Layer 12 of a small transformer language model trained on English Wikipedia (23 layers, counted from 0, width 64).
A neuron's activation on a vector x is SiLU(weights . x + bias), where the dot is the dot product.

Input weights of the MLP neurons that the questions are about. A number n stands for (n - 500) times 0.00091.
n1 (bias -0.029): 711,392,597,446,745,443,495,760,499,494,457,531,444,339,438,517,430,458,417,544,427,416,375,625,398,706,463,577,620,542,659,420,528,682,480,445,548,429,329,718,435,374,255,433,512,290,584,449,513,370,388,657,433,242,435,494,489,254,315,706,358,505,675,748
n2 (bias -0.034): 583,677,299,793,251,325,562,723,581,357,518,559,403,301,320,488,505,483,636,597,644,420,445,382,531,579,820,539,764,446,415,613,470,287,616,506,497,551,507,240,302,488,673,507,498,415,422,480,335,530,467,612,520,540,232,401,571,730,543,407,526,405,312,872
n20 (bias -0.036): 530,648,375,294,441,611,416,978,385,390,493,399,314,365,639,532,376,599,624,365,780,415,509,736,528,759,543,417,568,349,589,554,372,222,847,602,463,607,438,486,449,593,278,163,697,402,466,565,528,637,563,559,487,356,659,328,648,420,402,489,329,598,335,491
n28 (bias -0.028): 578,378,458,645,465,660,197,342,488,529,638,394,623,673,262,682,623,488,648,503,516,337,456,658,697,528,611,764,637,458,517,458,501,289,437,412,468,570,488,377,451,255,416,300,492,364,568,272,654,634,475,485,614,514,463,461,441,601,653,589,849,426,474,615
n37 (bias -0.048): 418,399,719,554,612,353,482,623,575,593,349,198,478,449,543,642,714,358,737,725,558,719,479,450,586,630,439,471,494,309,625,458,345,611,622,493,484,508,619,400,481,380,434,599,145,465,352,594,587,504,529,503,609,537,669,542,411,141,382,702,615,361,564,319
n57 (bias -0.020): 627,609,497,618,668,583,488,427,344,520,375,519,520,534,396,461,433,477,495,533,540,570,573,521,481,383,494,355,618,445,701,532,520,551,485,296,447,526,377,467,552,636,421,425,592,323,574,354,494,621,297,730,481,555,542,502,561,488,419,257,632,565,295,267
n60 (bias -0.009): 613,441,765,406,407,347,552,398,503,301,461,404,569,335,610,588,382,568,289,414,519,564,813,491,432,492,530,623,631,359,438,585,477,551,533,328,580,446,542,543,368,454,441,706,403,650,428,526,486,561,522,721,786,641,252,639,438,576,389,585,312,318,443,533
n63 (bias -0.026): 663,813,513,453,542,491,241,714,623,650,480,286,561,398,412,428,536,418,459,500,421,459,440,775,599,671,437,478,329,518,524,291,433,567,317,465,402,524,520,479,630,361,565,580,242,385,668,239,570,540,607,331,381,240,513,799,446,558,715,572,574,509,284,543
n68 (bias -0.030): 489,528,530,580,506,599,574,597,528,592,304,584,383,309,357,390,655,242,552,409,167,739,519,450,559,512,497,514,670,894,547,635,530,355,582,426,435,791,693,519,452,368,389,628,723,548,526,615,652,357,634,383,356,334,345,566,550,308,388,354,524,559,530,596
n74 (bias -0.045): 456,463,525,776,405,480,652,803,473,642,623,597,391,454,452,465,770,554,558,362,614,517,448,479,500,749,443,577,346,518,362,620,579,502,469,382,487,557,240,675,427,804,454,474,623,596,235,403,392,463,621,365,428,272,595,445,367,521,720,430,772,447,650,442
n114 (bias -0.014): 526,540,422,565,453,420,193,599,464,388,485,463,590,396,476,518,604,731,543,423,586,381,521,721,404,568,593,470,317,458,280,591,500,450,692,678,477,705,442,400,608,440,161,594,585,527,444,589,535,486,581,486,542,518,550,469,450,601,682,647,591,255,345,328
n118 (bias -0.024): 629,424,598,481,557,320,504,558,538,371,440,488,429,630,414,555,587,435,274,541,786,618,434,496,406,581,454,537,388,406,549,601,584,442,528,464,699,729,664,493,459,548,484,386,421,608,471,510,722,425,458,373,394,255,414,443,201,418,667,535,650,414,456,721
n133 (bias -0.045): 667,225,395,506,868,401,298,114,749,261,492,435,304,582,291,497,517,299,387,332,524,533,269,843,802,468,139,492,402,279,597,541,624,774,641,383,473,629,382,331,534,350,395,549,564,692,696,556,727,435,302,710,615,389,391,567,575,728,512,445,793,443,504,560
n134 (bias -0.023): 700,665,411,368,485,355,535,590,654,370,619,296,301,289,713,241,582,508,285,437,336,580,541,505,583,534,220,607,540,336,518,603,760,525,550,439,455,698,339,308,543,544,547,352,640,472,546,465,475,429,505,565,321,274,623,645,655,238,341,449,757,535,486,850
n136 (bias -0.018): 653,716,466,423,483,438,377,620,339,627,571,422,436,421,559,506,247,673,633,406,448,510,341,638,629,348,369,760,339,488,484,577,545,486,390,320,568,433,297,333,322,613,114,426,555,730,425,408,635,385,659,553,652,520,504,650,408,578,498,741,779,529,579,564
n165 (bias -0.015): 701,650,297,416,584,405,444,802,391,601,557,541,466,510,431,518,276,434,309,479,584,551,518,448,712,649,416,818,495,481,467,430,312,148,301,459,276,614,486,443,382,444,403,422,372,427,583,507,656,484,737,658,562,294,624,484,514,602,567,499,500,439,413,544
n167 (bias -0.009): 352,442,628,469,491,528,376,545,869,488,487,268,582,446,531,608,562,561,312,399,462,642,412,519,525,374,407,399,456,509,276,676,368,629,677,354,444,538,293,623,441,351,385,420,481,578,442,274,115,558,424,411,458,665,539,803,583,611,383,854,609,565,663,354
n190 (bias -0.027): 503,571,356,497,486,590,360,428,774,490,551,349,215,536,394,595,702,421,392,362,583,274,497,591,693,559,603,310,568,363,727,592,329,591,422,563,613,680,559,690,548,443,593,735,542,375,217,749,457,544,367,703,572,423,335,384,598,434,504,325,669,567,625,552
n194 (bias -0.038): 444,505,363,457,667,607,493,400,327,625,374,468,405,542,521,493,864,575,562,532,588,426,217,612,483,662,524,639,493,330,502,377,662,334,614,458,475,441,658,218,440,492,346,487,375,603,498,370,701,652,520,699,702,253,835,534,314,416,610,632,439,226,445,468
n196 (bias -0.039): 564,554,625,575,397,493,622,84,242,646,709,505,445,343,557,561,527,466,605,541,654,511,310,695,791,353,295,345,810,421,670,562,560,616,447,404,572,568,565,354,590,558,235,550,529,397,529,580,479,732,572,367,443,594,476,480,566,410,284,450,527,474,489,560
n207 (bias -0.017): 560,442,534,378,471,542,527,449,780,512,288,393,436,235,459,699,417,435,441,274,226,402,285,677,398,715,555,458,326,401,619,345,250,731,601,561,425,580,427,463,214,678,293,609,542,615,744,370,481,586,440,580,518,350,552,701,694,693,680,659,618,331,807,473
n211 (bias -0.026): 714,385,416,642,600,424,500,399,554,497,401,380,377,613,380,732,522,324,611,408,553,484,445,476,601,372,824,289,365,574,295,489,274,453,337,334,435,621,566,527,667,317,795,589,686,683,451,438,696,431,320,742,643,713,371,534,388,702,555,213,444,364,557,671
n217 (bias -0.024): 542,474,441,431,561,706,489,552,606,385,384,487,656,254,438,770,446,474,441,291,486,458,627,372,681,591,458,491,476,417,549,471,442,543,462,344,596,488,740,642,565,425,450,486,543,229,520,692,663,345,401,683,424,323,573,600,586,453,536,684,397,460,592,533
n227 (bias -0.025): 565,588,650,557,527,570,477,443,750,504,317,533,502,461,544,395,447,446,325,287,352,551,547,484,574,679,541,626,376,531,621,580,590,535,710,205,421,248,352,195,286,692,388,617,635,490,613,282,270,459,651,541,576,289,513,658,630,641,307,457,686,666,596,608
n228 (bias -0.028): 445,666,416,408,556,342,487,383,484,288,507,475,453,618,650,421,657,398,389,482,538,403,332,789,495,303,333,330,516,211,533,597,636,408,906,653,595,577,648,660,710,561,326,531,569,260,407,542,277,393,318,659,370,654,417,628,533,615,484,376,581,478,611,435
n236 (bias -0.020): 621,579,420,380,241,489,557,481,580,528,568,579,442,317,513,640,512,490,348,507,608,524,591,557,546,577,463,425,656,233,458,639,346,522,490,619,480,730,672,522,435,555,566,350,568,443,404,444,542,669,459,625,426,611,460,460,476,579,375,361,538,390,570,595
n263 (bias -0.045): 667,322,446,627,444,442,408,722,739,459,374,206,702,470,740,590,876,662,385,279,512,391,656,712,693,481,371,722,486,84,342,278,301,567,544,508,287,416,436,496,891,461,602,543,481,302,409,349,526,554,510,484,621,288,322,721,552,590,776,458,794,346,410,494
n276 (bias -0.041): 381,745,883,566,683,567,541,645,541,315,480,384,396,574,357,605,380,212,435,605,645,455,551,423,468,621,485,260,451,515,716,324,621,401,612,440,784,667,403,391,565,475,472,460,533,384,687,587,509,436,464,320,485,235,572,502,605,588,770,485,286,499,502,641
n281 (bias -0.028): 335,489,515,721,650,603,752,620,500,424,581,463,583,372,402,521,635,522,398,583,482,95,110,268,492,689,433,653,504,412,868,726,494,536,609,555,640,491,565,382,248,364,410,395,283,644,530,539,591,592,458,617,477,233,504,810,466,569,536,500,594,379,462,140
n287 (bias -0.023): 496,570,371,500,539,457,522,455,522,615,527,464,397,448,504,489,481,579,376,495,645,664,620,410,631,496,389,532,529,624,394,517,381,464,355,756,701,480,301,596,537,536,311,538,383,205,526,329,514,723,318,706,530,517,392,671,317,420,665,620,665,224,369,408
n312 (bias -0.040): 672,444,639,707,670,399,799,598,615,376,488,649,390,304,137,518,409,485,315,599,565,612,572,480,472,603,677,493,348,775,307,635,120,405,786,425,605,756,490,489,546,753,477,451,431,657,512,345,417,478,220,530,770,517,499,287,440,661,528,393,173,286,451,399
n317 (bias -0.021): 572,455,675,533,556,731,626,536,449,657,578,421,426,470,288,619,297,826,436,235,388,584,459,446,463,801,406,372,589,514,246,467,613,400,563,704,627,582,519,496,381,739,280,471,472,328,516,744,653,411,480,637,290,318,628,403,455,448,563,499,567,388,295,523

Each question shows a token from some text and the vector x that enters the MLP there. A number n stands for (n - 500) times 0.011.

"uz": 575,392,423,332,409,583,502,436,446,572,680,546,705,826,531,462,391,460,585,531,409,485,768,400,249,520,510,472,406,370,577,467,569,452,468,536,571,470,557,499,532,588,567,506,542,591,511,635,464,366,461,428,539,639,493,403,481,494,386,451,560,437,448,364
Which neuron lights up most? n60

",": 340,347,401,344,512,443,516,548,411,554,515,621,625,492,508,522,540,498,648,479,570,498,629,373,195,654,557,585,372,485,466,487,551,594,482,614,516,549,580,397,430,597,750,493,340,441,619,539,468,577,506,379,309,626,495,524,428,504,392,546,510,452,596,472
The most active neuron and its activation: n37, at about 0.45

"pt": 439,510,488,455,624,630,337,497,419,613,526,455,430,505,444,443,473,499,510,617,514,378,651,539,53,589,449,609,468,324,462,535,473,570,407,579,637,554,473,449,524,609,627,539,445,490,595,441,419,546,389,380,500,661,506,500,571,558,409,564,458,481,536,619
Which neuron lights up most? n276

" pun": 521,361,384,405,398,558,343,542,409,598,506,472,506,565,493,401,289,629,491,664,417,434,622,661,368,523,562,526,337,553,497,553,436,426,387,624,604,462,558,394,453,444,704,491,538,562,491,609,456,562,614,320,575,614,585,567,460,430,286,676,559,533,555,437
The two highest activations, in order: n136, n114

" and": 304,280,430,287,578,439,554,452,408,594,469,641,720,475,514,465,435,548,522,548,539,620,655,411,308,636,488,503,475,602,540,538,607,657,301,582,497,604,562,438,543,425,538,551,514,424,657,540,496,431,497,376,367,548,541,572,486,508,408,591,381,485,495,358
The two highest activations, in order: n217, n68

" Fly": 456,535,387,378,411,664,310,453,389,474,659,501,476,583,406,544,291,609,346,599,437,418,687,564,198,500,596,562,386,466,626,473,416,536,420,631,511,452,519,452,519,556,522,599,517,526,607,549,404,581,632,406,486,570,547,526,516,464,452,541,477,498,718,449
The two highest activations, in order: n207, n114

" (": 383,392,366,367,564,609,415,501,413,569,605,495,455,478,474,496,559,449,516,610,548,453,677,419,168,481,513,651,475,373,415,553,555,625,480,531,539,575,524,465,540,671,675,495,315,520,538,541,477,499,419,318,332,491,497,450,578,611,490,661,596,441,610,490
The three highest activations, in order: n118, n74, n236

" a": 419,283,387,403,610,534,499,466,376,518,561,542,432,551,578,454,517,593,393,524,620,485,749,559,150,619,658,568,441,461,452,630,441,584,472,598,402,538,638,429,526,539,590,398,499,525,698,430,560,503,420,329,572,421,523,482,496,456,441,562,436,425,551,448
The most active neuron and its activation: n312, at about 1

" twenty": 541,353,451,547,414,610,327,444,427,599,555,478,664,531,477,471,346,588,509,782,502,489,615,338,318,500,505,426,309,496,572,618,357,454,401,611,520,462,514,527,463,430,594,427,384,573,631,499,509,571,507,509,325,635,530,406,508,501,475,521,569,652,692,460
The most active neuron and its activation: n28, at about 0.23

"'": 429,410,440,328,591,596,371,318,518,461,749,550,536,491,399,420,464,550,345,704,512,473,565,389,357,524,570,503,506,687,550,551,441,613,296,494,513,478,564,500,599,606,675,577,546,501,661,487,593,544,436,247,439,517,481,453,476,487,360,466,482,509,506,535
The most active neuron and its activation: n312, at about 0.17

" in": 493,397,303,568,498,668,517,444,343,597,487,572,566,535,566,445,612,448,466,574,470,515,664,408,248,536,572,477,425,447,584,691,499,513,419,657,439,442,552,370,406,537,549,484,515,470,590,529,526,490,481,319,284,621,360,455,725,465,443,616,446,543,629,492
The two highest activations, in order: n68, n236

" Indiana": 563,483,489,374,384,562,380,497,314,412,630,558,581,653,439,463,449,497,397,619,550,382,790,537,297,453,481,423,336,467,664,461,438,480,426,657,581,554,516,395,516,484,597,456,448,539,482,572,399,600,575,414,399,607,464,418,553,475,531,554,460,588,738,569
Which neuron lights up most? n276

" when": 419,435,393,472,526,490,465,352,395,478,522,580,557,527,350,469,419,526,584,469,606,594,494,377,376,692,516,533,373,455,599,634,484,559,544,685,432,412,681,420,529,486,655,596,427,480,621,514,522,514,436,328,199,626,497,611,517,498,454,549,500,419,671,450
Which neuron lights up most? n281

"on": 598,462,429,349,405,538,500,427,415,539,603,569,709,666,495,491,459,489,608,570,452,473,764,393,207,477,501,380,317,477,484,496,454,520,342,567,430,542,513,424,541,628,603,527,500,567,442,584,541,540,520,377,479,781,453,509,550,489,392,341,497,582,596,457
The three highest activations, in order: n211, n236, n57

"-": 332,405,373,371,337,547,495,483,484,601,672,486,496,551,430,300,492,648,419,729,573,449,626,340,343,558,546,493,539,629,621,567,518,424,398,571,498,445,391,396,546,616,564,470,502,467,578,512,500,618,625,386,539,485,452,444,484,619,356,674,357,529,555,491
The two highest activations, in order: n2, n287

" down": 614,407,286,441,365,649,291,455,390,474,423,457,628,630,457,503,601,614,494,629,538,449,657,482,313,540,536,552,391,404,478,489,524,451,498,524,453,335,496,456,616,641,685,465,489,436,580,604,557,613,432,331,370,571,428,458,612,453,542,667,557,530,591,423
The three highest activations, in order: n263, n28, n114

"Or": 608,421,463,382,402,667,465,555,262,537,640,358,479,552,606,492,402,516,522,690,463,452,597,555,168,494,471,540,336,347,612,446,480,506,366,666,373,560,559,492,505,632,595,468,496,601,530,618,398,496,586,501,497,597,545,451,525,551,485,566,472,427,544,420
The most active neuron and its activation: n20, at about 0.66

" Trail": 500,533,342,333,453,660,325,379,433,536,468,479,577,710,508,594,320,603,459,642,412,431,667,458,249,417,602,497,431,561,565,338,539,549,432,509,528,498,475,467,521,464,640,454,490,592,401,585,462,563,670,375,513,672,507,535,498,546,363,488,583,571,626,398
The three highest activations, in order: n136, n28, n167

" 17": 502,342,529,401,340,613,408,503,489,396,676,667,594,510,460,423,383,487,423,772,552,411,574,435,277,436,460,546,438,463,536,608,412,527,383,626,397,536,422,408,420,539,631,517,504,480,663,552,502,535,552,413,424,564,597,388,583,514,342,554,607,547,707,516
Which neuron lights up most? n236

" led": 660,313,287,513,409,559,373,492,423,534,477,615,478,514,626,496,422,551,583,458,562,395,548,498,268,630,488,656,429,495,553,608,483,585,450,449,483,311,619,414,641,436,722,465,542,466,607,531,463,623,501,269,430,569,478,539,546,353,621,511,427,455,552,506
The most active neuron and its activation: n263, at about 0.76

"–": 406,318,436,413,344,612,462,435,556,574,688,446,430,564,462,433,442,571,409,747,531,436,598,331,333,379,440,498,512,623,515,611,488,495,369,611,574,504,413,465,540,718,550,556,428,377,617,612,441,525,599,370,469,598,548,370,577,561,352,583,506,551,543,484
The three highest activations, in order: n196, n287, n317

" seconds": 449,335,350,443,373,547,295,378,630,444,620,592,439,705,440,453,387,616,488,502,667,441,640,340,199,561,483,477,484,492,377,616,426,599,498,623,598,467,551,496,481,522,573,542,484,547,598,623,519,583,526,379,462,599,558,473,541,395,390,531,575,583,519,436
The most active neuron and its activation: n114, at about 0.37

"tor": 620,368,367,310,491,591,381,572,377,609,642,498,634,725,528,490,432,654,497,531,435,475,628,385,139,436,527,524,342,486,514,445,525,513,383,571,484,532,550,447,601,586,674,535,487,547,471,598,536,500,497,334,536,645,495,580,449,448,440,371,470,522,506,511
Which neuron lights up most? n211

" coach": 506,275,447,423,393,518,193,442,492,670,524,587,519,529,528,448,455,585,448,494,552,477,758,482,307,561,465,517,406,489,559,541,542,517,345,674,675,364,485,456,519,564,651,521,420,459,483,540,424,638,494,340,484,671,459,485,500,518,455,491,490,647,611,462
The most active neuron and its activation: n287, at about 0.24

"  ": 417,398,411,332,427,561,342,451,573,594,582,473,637,689,577,519,276,502,438,610,471,435,615,379,366,590,428,466,533,374,510,572,424,547,481,540,535,578,453,350,646,482,668,578,424,478,619,481,437,387,547,463,384,589,603,468,539,432,299,699,538,585,604,603
The two highest activations, in order: n167, n134

"=": 446,403,507,514,575,640,369,483,253,672,614,518,368,538,573,433,516,524,444,440,476,424,626,497,273,488,467,446,465,476,471,575,570,641,505,541,410,530,432,497,526,620,724,546,435,538,505,544,456,489,427,364,269,396,634,453,377,625,513,630,490,623,636,531
Which neuron lights up most? n74

" cor": 512,461,290,486,349,625,372,502,390,525,665,515,543,758,493,442,400,476,395,591,400,388,601,478,272,526,459,481,329,510,607,574,554,570,412,597,599,505,586,464,497,611,687,532,501,525,449,525,424,533,691,367,561,476,562,616,457,378,369,602,509,508,504,412
The most active neuron and its activation: n281, at about 0.17

"After": 577,405,374,500,381,720,421,335,261,600,512,591,359,555,443,455,471,545,419,626,496,492,582,471,283,577,450,545,560,439,673,553,379,546,590,509,470,424,589,508,561,518,498,621,449,480,501,596,531,516,453,268,290,606,633,550,597,568,448,494,516,451,635,496
Which neuron lights up most? n196

" share": 595,476,277,508,587,606,392,367,417,517,486,437,584,480,516,404,356,547,339,566,406,435,597,369,220,540,517,511,472,504,549,525,362,564,432,628,675,426,562,505,597,598,705,439,393,543,514,512,526,542,581,310,374,465,626,598,558,492,546,584,507,604,642,451
The three highest activations, in order: n63, n281, n207

"|": 375,364,427,276,570,532,460,490,353,627,465,595,457,571,498,415,609,528,423,603,557,494,663,526,178,559,514,553,520,406,496,540,553,602,562,539,407,473,558,485,499,510,676,451,271,610,503,504,456,428,536,350,353,573,671,420,537,651,503,606,602,482,494,503
The most active neuron and its activation: n194, at about 0.77

" father": 591,463,471,402,398,566,339,480,381,533,415,560,538,632,499,411,397,551,534,595,536,695,681,473,284,653,536,465,260,446,588,475,575,482,424,637,521,383,556,495,465,581,614,502,421,424,569,597,486,584,515,305,536,504,504,525,450,482,304,371,574,585,679,464
The two highest activations, in order: n227, n118

" of": 568,237,439,401,580,629,508,432,408,663,458,379,521,477,503,465,556,589,379,581,441,602,531,520,192,615,550,571,439,496,518,623,407,608,485,684,429,558,577,367,519,517,685,442,477,438,660,564,537,575,436,366,360,558,418,461,573,534,431,590,439,471,539,401
The three highest activations, in order: n207, n317, n236

" record": 503,421,344,387,384,630,331,382,509,545,501,545,473,628,455,446,328,552,365,475,470,367,785,413,239,541,444,464,433,446,524,516,463,637,419,697,596,431,565,463,490,578,519,585,487,451,642,505,488,533,608,440,570,631,562,456,516,556,399,590,550,627,643,430
Which neuron lights up most? n207

" 80": 490,318,498,423,364,596,368,482,456,468,644,576,600,487,434,407,336,607,476,725,523,448,599,340,249,421,502,520,424,514,588,569,353,508,451,656,571,507,431,475,478,516,638,524,491,515,625,429,459,582,544,547,371,585,606,365,554,388,463,607,514,633,709,463
The most active neuron and its activation: n236, at about 0.16

"me": 564,456,389,403,378,578,422,508,355,553,536,540,482,755,565,458,488,477,556,589,527,528,705,389,219,562,509,402,364,401,593,481,553,585,402,676,497,463,533,518,357,618,596,505,540,522,575,475,569,488,459,379,510,636,455,448,589,407,264,382,614,575,610,450
The two highest activations, in order: n236, n57

" Van": 510,306,570,367,316,594,362,568,293,556,728,489,645,597,571,438,366,481,501,515,447,485,716,582,257,564,551,517,332,509,596,534,471,502,378,501,510,418,594,484,458,555,547,523,547,510,410,613,466,497,605,403,425,735,485,560,537,455,428,539,453,487,607,443
Which neuron lights up most? n60

" brother": 539,417,487,420,379,515,354,471,508,559,508,621,631,608,503,417,390,609,533,496,589,689,680,390,309,732,470,450,306,489,448,526,569,508,358,579,499,324,522,433,531,499,620,515,447,419,500,640,501,576,541,215,527,535,507,542,471,450,385,446,516,558,660,510
Which neuron lights up most? n227

" to": 387,277,311,502,474,704,385,363,435,455,545,596,525,456,348,578,500,487,440,576,423,521,585,526,297,475,429,530,516,608,524,578,553,523,401,661,529,437,597,382,554,564,608,598,501,556,694,540,584,590,543,320,359,641,365,478,621,418,391,584,569,487,499,454
The most active neuron and its activation: n68, at about 0.77

" year": 529,411,349,468,326,625,337,494,522,440,418,565,538,638,491,339,521,501,520,624,518,455,753,310,298,490,458,454,385,544,586,596,464,626,371,755,486,504,476,406,423,588,522,500,395,466,536,572,501,586,541,401,432,643,521,456,544,558,365,504,642,619,560,540
The most active neuron and its activation: n236, at about 0.36

" by": 549,307,437,577,595,627,364,472,401,599,654,581,556,535,501,501,456,513,519,533,459,521,581,397,187,613,487,420,393,498,490,655,481,534,340,595,507,435,621,387,524,495,550,571,397,425,637,523,583,540,488,392,256,681,368,470,582,468,428,532,593,510,614,476
The two highest activations, in order: n317, n28